Layer 7 of a small transformer language model trained on English Wikipedia (11 layers, counted from 0, width 96). Numbers have three digits each and are written without spaces.
Take only the direct path to the model's output, skipping the later layers: a vector added to the residual stream pushes a token's score in proportion to its dot product with that token's output vector.

Output vectors of the tokens that the questions are about. A number n stands for (n - 500) times 0.0049.
"ploy": 591552600614436564515613293547539406680495512412478472580371485521507440519360532477532294666424576617430497583546650383656307533488616321512540591464465658439583385627472484508380570626667486569472468474443538649476429643363664409618595511442611494479631603496624508266491628476405496358
"ી": 652575603573356578676230282751679515674357495236662251548490335583376200570429547725741280757339586737450585580147328510735617297635797124341625806277409753504590324665022589534451344694905328683805462724206624734306537393490543319905431321416541796410309728200709654288290733267322781263
" attention": 531362546456492510647481390609537366485502480540458487575449517636664500579488431739475425561406428544581580523447529462673493394456589491489587616422477580615571447554443636514417383581617242633557454653400529598379442527492613447644527470611520593507440625496650583452457537447440755369
"songwriter": 663466538595356584628427219687467402450355469402475379591519472438498456428628540689609452549492508406624458587484328374615513574557490302464654536423432570594508432571504500645423440564669473619657450559399521535407382428535511448413539487555594428547318536266565531458317622467439680411
"ability": 539500610666422581573555538582461374654614671491511336597552576623405400465409699576585387609534373500494731437453491362595511399371531451341433740240488613542430512480423570565535317584611608600527325334423456642490456486291527506562518425507514586543459529271455464349540427427435630408
"men": 483448555527575524509465522500407559601473640520530423385466507473578466462574559503519551684492581585454430582391447390595489435616593471587560481587508411421510494591472422516397378631599506467621337569378469561432439620496597491561394555500565485377497512409472617571518500587574517407
" degree": 582480551430552580528439407580584422592462538519618418617409536622496402438511515702473311634478469602564607433434476495558392608440583508508587601455479486508485491351383523468453308568554466596675652554428541459466549567342387389554490410482601615468459575471503563472403572440404554508
" Songwriter": 580503570657457574459571306559611535475378503239357508650550511457414477450384537585792482509434427330581573588339352429575680413597525350568658564397466477623602475584406434596372310799648425604668435557393500532384555476547651343570478485531543564492419715342618467421490586268473615402
" century": 465535555385398500433503478590537432556508547541547405440592477576493465469392317600572385539488680385490531516426447705640548545607545422522438629453481553331453334557378451440599330445575588576675648669398527613386570513389548514655405475530457600511534607279591520486429480508459697482
" Years": 611524600539603559414600382619508479616486543492493504630507355430489364565457410632651488504517426453724630545506414517497401468498474363567634449527477635349474363488455559564470362492526614519512536524455650646497391423613426428587554410523459640466482540351506601503437468473279701523
"nes": 550505600496461596432513414533555652526544530508582409539317438615434345553645419454452413686512625678651296549503418519482551345528546425470370635412489545450519352597513567544443485503562465540573495396432669567570559437643497432602618649490573630399456579420509547470568480511481467538
" commenc": 598474534491465622563476443508709481555512486428546447462508411545484416551498553488531442612532482603404485583438592533537480545548645463595424661414485518526482436524334361500541496491473490612546428520383522580479365510537572437641496402409480578478453491349534617334511601566347590425
" Excellence": 672508549582572562503470357556572441652566471451612387666288474530449363461444526680595503617520414610503637564375489548592429529448594400449591721437470595491548487475360453476387389597586274500555488511404621500353532441464580399579518551552571633484337659394488626383401531321428479415

Output weights of attention head 2. The head adds the sum of these rows, row i times number i of z. A number n stands for (n - 500) times 0.00029.
o0: 487647434532374689492424727656599191540274447421375252503724369396550582466398425580465282518547778303459345459712536449570614650297379726393182526568300332518455538620316338450800527452448433559513382333345356284414240667400769460384467221495514211529469351521654543532693622358516754609
o1: 334595571579587338563399433274536544545533442520492794512304473532368474375628877292296609827587810363459552522781492564679604751411400563631487364437585819356482455504446452608290405385591280623648689630470448185518497514547443429355458390496498606506363414302495494549510437490367206451
o2: 791535401553737484523522532455509374496517430843414566715524695605490665468555815489444430688590444548415581544664807199557379648476432403490741518522230547333617429485567807460399596467665513821460447618404357599684450629276616600318472674523665350671616660274549573446277311599475672416
o3: 566795627391522483316376290301350499371563179742348568493718446537712500393573605418299629333668376584746314695727453738111351342584301495386486492921671659584608431287402693421629390660353548591322508324727543700366419403605554361276374373247466486476266676580678484528659403097326540335
o4: 491381356571401548563557518681708652527616468437521399717370368332742511425608697631601466586494391582540421567422731199068295584651638415548512399624788582552393784578498605554828359454478345458614624336592407353394488467670563490320503394598644311548413543745484400546278585492775313547
o5: 679610403805330325576617496378428489387392382975704484473628728606567419273409673349495642288465562497440430452650503251679419584615647558653335637539576433586487623607519493346303352495299429419514578230626460405391539592304359331606432387322805647502411569650401734580484273518307224433
o6: 390358563578642577543508764658518596561487410378055610449453390656642434747427512295527331306537403541395292221429634360746666613502625516420714552353371424494509536727514645506342509336521428439329599555522621433586709717664619559528373355539467482135416431758363587261439537585440502473
o7: 547423462301309383417647603443401446482508552612394432375547309278428725279551322538431521436338570479726537298452539343705625408426687448613719627262524587463713661460620648376706535567393466512535388474542546539537464578110363558377546514550364544717708187401616531420625438391724478472
o8: 305644365629316510628513634619709431645528413468238481507748389412423463369505409541460264629422407707450491684665473416515379201412505432557292462394326485475618247478417709301364687439473455585379719277736433469642434423401735680399630565558427583548670551633764416602600448669439485546
o9: 665513552423602356472294493227526359465585377427567578536295402351603500517311266448463211446714429671484697461169420654200551386540880656680520467426738599444480413352261590509413762451375583515573570516411484646552601693529251449683379376664545539166772458441701674321564518679625588437
o10: 616580788612544474733395355367766596299668539650525605556418626607503565656586404641752752553445388750518603758665512515429538523443512661444339542567392583513580343573649425715194434554636506437321444538382213629633235691460562568506297404528490269500411619539779577614578522582479596577
o11: 595520716379610517405702668540447231305459497458493380408581263451325655561307252448528564724563387686713656386434808387326375599385448551312239479456780498525358406648533437616533243573450775412781660354426781536367670329591546298600369637493343583400574582584561422671480447672377345538
o12: 590797509550673640455490482410591577494389491568430625540399406541471522288753510452576424509377595630471375752437332310409678294418403952227432422566528558560802565645743206596625449803557858557730461738572520640409452391421878420568478482652436456457588468360209512537645582584361622515
o13: 529526305747769450344396595351570776379593398403504484498549506672604470155544476448687774457552461220423319456178467391297513412748602318329335386363287544594363370580430539626641241512365335085586575516655531299784426610446470715241512595370622475779454490516340307767535581466397474419
o14: 414214564511812417702357637668730374489592451574351492481707443413399337650438502322323580561608406455437634556737517581602347537500704411519400754518702472620417344656655554483504549536392243629583185650466279486320408510598640524551367566592523533735748268480277318448500564435511652629
o15: 563357456399318190451365448391536563257365328502517787373542373648455275721224183408324578495406741405530751630451490325541658510476310512422673663371802413638419485719478293472395556553321514812653755408542416767434459482370535611522586614452371323305558513624514401488499516525567466526
o16: 420479422439752545383391678459383425435588439245583409560275559394443522478435211583589650306473476549559581535522440328495342500443360603545472480530486357395510392657687512430519655442529736509773488709373465364585437232449384535547504537449566080615306757751377291352322508579508242302
o17: 477621307475442429350478658828494509449423394581589523451290655423354613612403274355416233608462721489559555710454534505608518401527545632349261550523293775577470571503780678499468425430459404301461677477589258654560579634509389450568482343392412575533563564424417486359342328468575553555
o18: 349482530564312529441431706662338408553532485630447583430540533434349610264484459544296350689508420817493799639540251440408573583416482433292436468271686538597471650385494670494489552256225667388573370449549814430535549237294653560498522374569497317442421921940487460470318416393615499743
o19: 453391466308528647228539416679376487506576689477673655578372522785804424438406628610647450524636669582544605657546703499663430466455805470443480726455201405443742584434643558291575652484455581598745560522564551503354567672360520604566439405532391707373620677460451485504810439526596606659
o20: 548391530075472530681407526393541370456705413176579548293556628637668638379613704536470418393591550342384436519692566304313696636634752693567453644488439638495484488703261791498509664463479474314599686439407341593352449395573657549330492525366705704383392500259319459743430550774470187436
o21: 629254583613393639447465437432535661503469383417363581566308158167415338531307519581619303250541490683352432479506656648457412507515529698661433615181428460556506575594609380555467527481409393543536622462583686752575691387524482546433598532424474243646689481421488695523341637395225513676
o22: 474321426521658161325170478548555576701372419379538461620463642564615622670426373553487579559257520532494477339568645600539429376480445522453693475476412566448236297604336464574665440375480833366585551466490591513307621661342573604404524399784751630424498563472498507697425489605479522533
o23: 536595372542293562375262480742621550358453311565231592589666700661442496736501501691446339564683535512639586461264389126524620357320557487682417486220561412714698772614463853596611608530662427540605287491552294329656589661803504535560774294758616513524493564551604635545537571366506401462
o24: 646534470487431367586524605443358496644340611236573598543647611644302538502699379711429640529538507632641405377398567537531371672687397471520526725378656302395464516344668425433897628429457692392572683715690369403523486590648402467454440449697581420431570476446413473392380633430474579642
o25: 590354408326698565656704732373426496452381495157561627487448707587404450548339424699246602590369331494330410463429630775361341504396506660457723523356474492397449665520474698288415539575629529486648337419428556702396444349500514336472473458586473516432631518697518461484340475437637581703
o26: 644591529454535681382798710489476345372386517458541510558348462571589114665704419495472616674460514620660514666782179456272632395415468534285370349493692393320500556472591198573632352539453512478316480112456399504489387108260361428412632375554640562322471924468246412663475515505476479491
o27: 641740308768700445504645568659521369369646626204451459367376394405345449398222602307477693554566654559440318459516409538590330505366531261386487433629324425453419660344465499342635553379437541779664279504399406645338582243581485633718558574453593643534467484494662621444658356704504458768
o28: 525568441785378460509338464588392456408736367411378501469578722429521358542677308670499607344595442351247353593753563521362521712473644338422486496607405508573422678329477354628570538530641367961614441460533282728707745405690489453717372501375598502532674673711554371574325709803471488537
o29: 789406509326520365577684486287204618370553426288571515402566497450520381472480232571661466621727421327537450516702549301775679558747427646667434595432524802802569404355502414543215437337509290593473642480543480452364226585244750605567465558387403488416558555514680314509449449498509444410
o30: 751695631313707259294640565573441476572683455515414400666627412641457574506128403774793602486316469518493518807431586716294666735511599284610519756531311500617414567731333419532612533479424828501501650342628217247441618336490476301503580520422312550580517422583643516569457188471359420424
o31: 425266406653542648249660451523408568102573613306494456391653399661497424539642321558613486587343526715387577399518722334450422678602314656475408438791699399134660295632329441446340489569347555546453551480350586488567529442441507444588374468681616699549546339482379496452382294160523476660

Each question shows a token from some text and the vector z that the head gathered there. A number n stands for (n - 500) times 0.0081.

" ": 533453525575412623546532454487445673506445540492573446448477390510437346472501532551435654520506
Which of these tokens does it push up most? " Years"

"-": 347537498531486668467358500525649619508367756489210537610584522563438451460228794592473500359370
Which two tokens does it push up most, strongest first? "nes", "ability"

" a": 513434565259474613554556560541536776497379469519512274459452483386504443533410578379387526485459
Which two tokens does it push up most, strongest first? "ability", "men"

"art": 555551690694445449398486507382726610644392458550605474480216597630503549351594631551566385451600
Which of these tokens does it push up most? "songwriter"

" the": 381531508295379564501438618493445636648422595455391349465493564410509547397264450564468443504526
Which of these tokens does it push up most? "ી"

"z": 678476428628389567498438470239734588600473468677755444346239602771480560369634479406550453547678
Which three tokens does it push up most, strongest first? " Songwriter", "songwriter", " commenc"

"el": 146288487518527615579591575393422690665445441570387505554353441246478558580522506435457538492516
Which of these tokens does it push down most? " commenc"

"s": 615523481632468504540394542541543593398421540570487443481427526468549448551441576435404591534510
Which of these tokens does it push down most? "ી"

"6": 444618562598586572554459342424495590485544513371483393369446471560417365527556493519547543565511
Which of these tokens does it push up most? " Excellence"

"T": 340509508554423522551445452482619704532480548419327585484494508473439429499454654528473447418381
Which three tokens does it push up most, strongest first? "nes", " Years", "ability"

" La": 602528473555381559475482558404493656513630467510526498415463507445482399481456478558506447543486
Which two tokens does it push up most, strongest first? " century", " Years"

" semi": 292469640518525578387473598518509574568449680544468433551409565385496500307370480651469441227520
Which of these tokens does it push down most? " century"

" announced": 574512432516492432591405510561466584434507548517462417481377427511448378498422482598447442429521
Which of these tokens does it push up most? " commenc"

"\n": 379504560553446517497516447610421516528559387552403352287504447498355466525370458425559476467541
Which two tokens does it push up most, strongest first? " Songwriter", " Years"

" as": 548544463410583540578398474533557612452391599447456413412403470526448415433447530492424564466539
Which of these tokens does it push down most? " century"

"'": 479494435585373481644383627521482476298546550337403519506374539442514410586447603473455526529496
Which two tokens does it push up most, strongest first? " Years", "nes"

"ig": 236429468500390482444436528307545490410365419483446570423395627402584468343467442681444483416496
Which of these tokens does it push up most? "ી"

" game": 529514528430468502466402549579570525550388581485368402552384423403610453439356502526580524282455
Which of these tokens does it push up most? "ી"

" named": 569536456494474470569470550576461584492543544557486334430463450468522395555441534545540465457508
Which of these tokens does it push up most? " commenc"

"o": 483435417450467408472620532439400524534508710457443522635391319628446440556485389471470598418529
Which two tokens does it push up most, strongest first? "ability", " century"

" per": 597492442469494419577466562521386609531555546498506370568384370557421432472493473565380433464496
Which two tokens does it push up most, strongest first? " Years", " commenc"

"),": 438525385477496567520531354713387569608507540458510414413462422435364494416528397758444510455469
Which of these tokens does it push up most? "ી"

" season": 531594515492521574571429563548538531346447531362374483418334361573473453462416373592475499454513
Which three tokens does it push up most, strongest first? "ploy", " commenc", "ી"

" for": 461510604475418583498425597584399654587568636517459287349392562386445375369394515549571432311543
Which two tokens does it push up most, strongest first? "men", " commenc"

"0": 463625543396431588591483433469430584521481618366463384298389414533409378417471411471488523543516
Which of these tokens does it push down most? "nes"

"nd": 524504518596458557449405553408622401582609446328317461449402422334430530356418440592616524442477
Which three tokens does it push up most, strongest first? "songwriter", " Songwriter", "men"

"ow": 382372648516508728659607664514587411660392437628363408445389279464464656677800520430469650503543
Which two tokens does it push up most, strongest first? " attention", "ploy"

" him": 674518685405521580556566599627627505694425573624471328481577416450476620564662640358546572456523
Which of these tokens does it push up most? " attention"

" her": 583508433443446608655554583578533577449520608448371315396450390563489438452350433587537548430455
Which three tokens does it push up most, strongest first? " commenc", "ploy", "ી"

" man": 609468665266621321466492522384608425532460623461562422416416515400595394488485612482693591487481
Which of these tokens does it push down most? "nes"

" Washington": 604622481682454564529453510537409596451551464581518388447413493448575497574424602467518525577474
Which of these tokens does it push up most? " Years"

"9": 402517539466590488477509419742491645754458604502492383486440327437356451417534511632500518333491
Which of these tokens does it push down most? " century"

",": 625564444499603627592446545680668534414485532476371456260247373535462466437449458760509519373556
Which of these tokens does it push up most? " commenc"

" research": 480522561451416586413535533568477693700405612546453434509563491565458437514457524495569485423498
Which of these tokens does it push down most? "songwriter"

";": 331555473330389553471476617472436559678437625452343335497599604490474508392283478587472443511573
Which of these tokens does it push up most? "ી"

"ological": 448521612516444594385528600582557608791230646627410562565583378650472447598540599456627521361439
Which of these tokens does it push up most? "ploy"

" Cro": 632536463626364545405431618356567635491652443494516587418441525444527356491477468567523416574518
Which of these tokens does it push up most? " century"

" in": 557655598456665576538413361513491655415351550413452408464460428609460445488593566467420523536501
Which of these tokens does it push up most? " Excellence"

"A": 487461494456450540505551503505372706527529499523528399433428501471424416477404512520493449515483
Which of these tokens does it push down most? " attention"

"ique": 375520547480367432472381495525471663649636680594568416386443752417420454307583503535495325369552
Which two tokens does it push up most, strongest first? "men", "nes"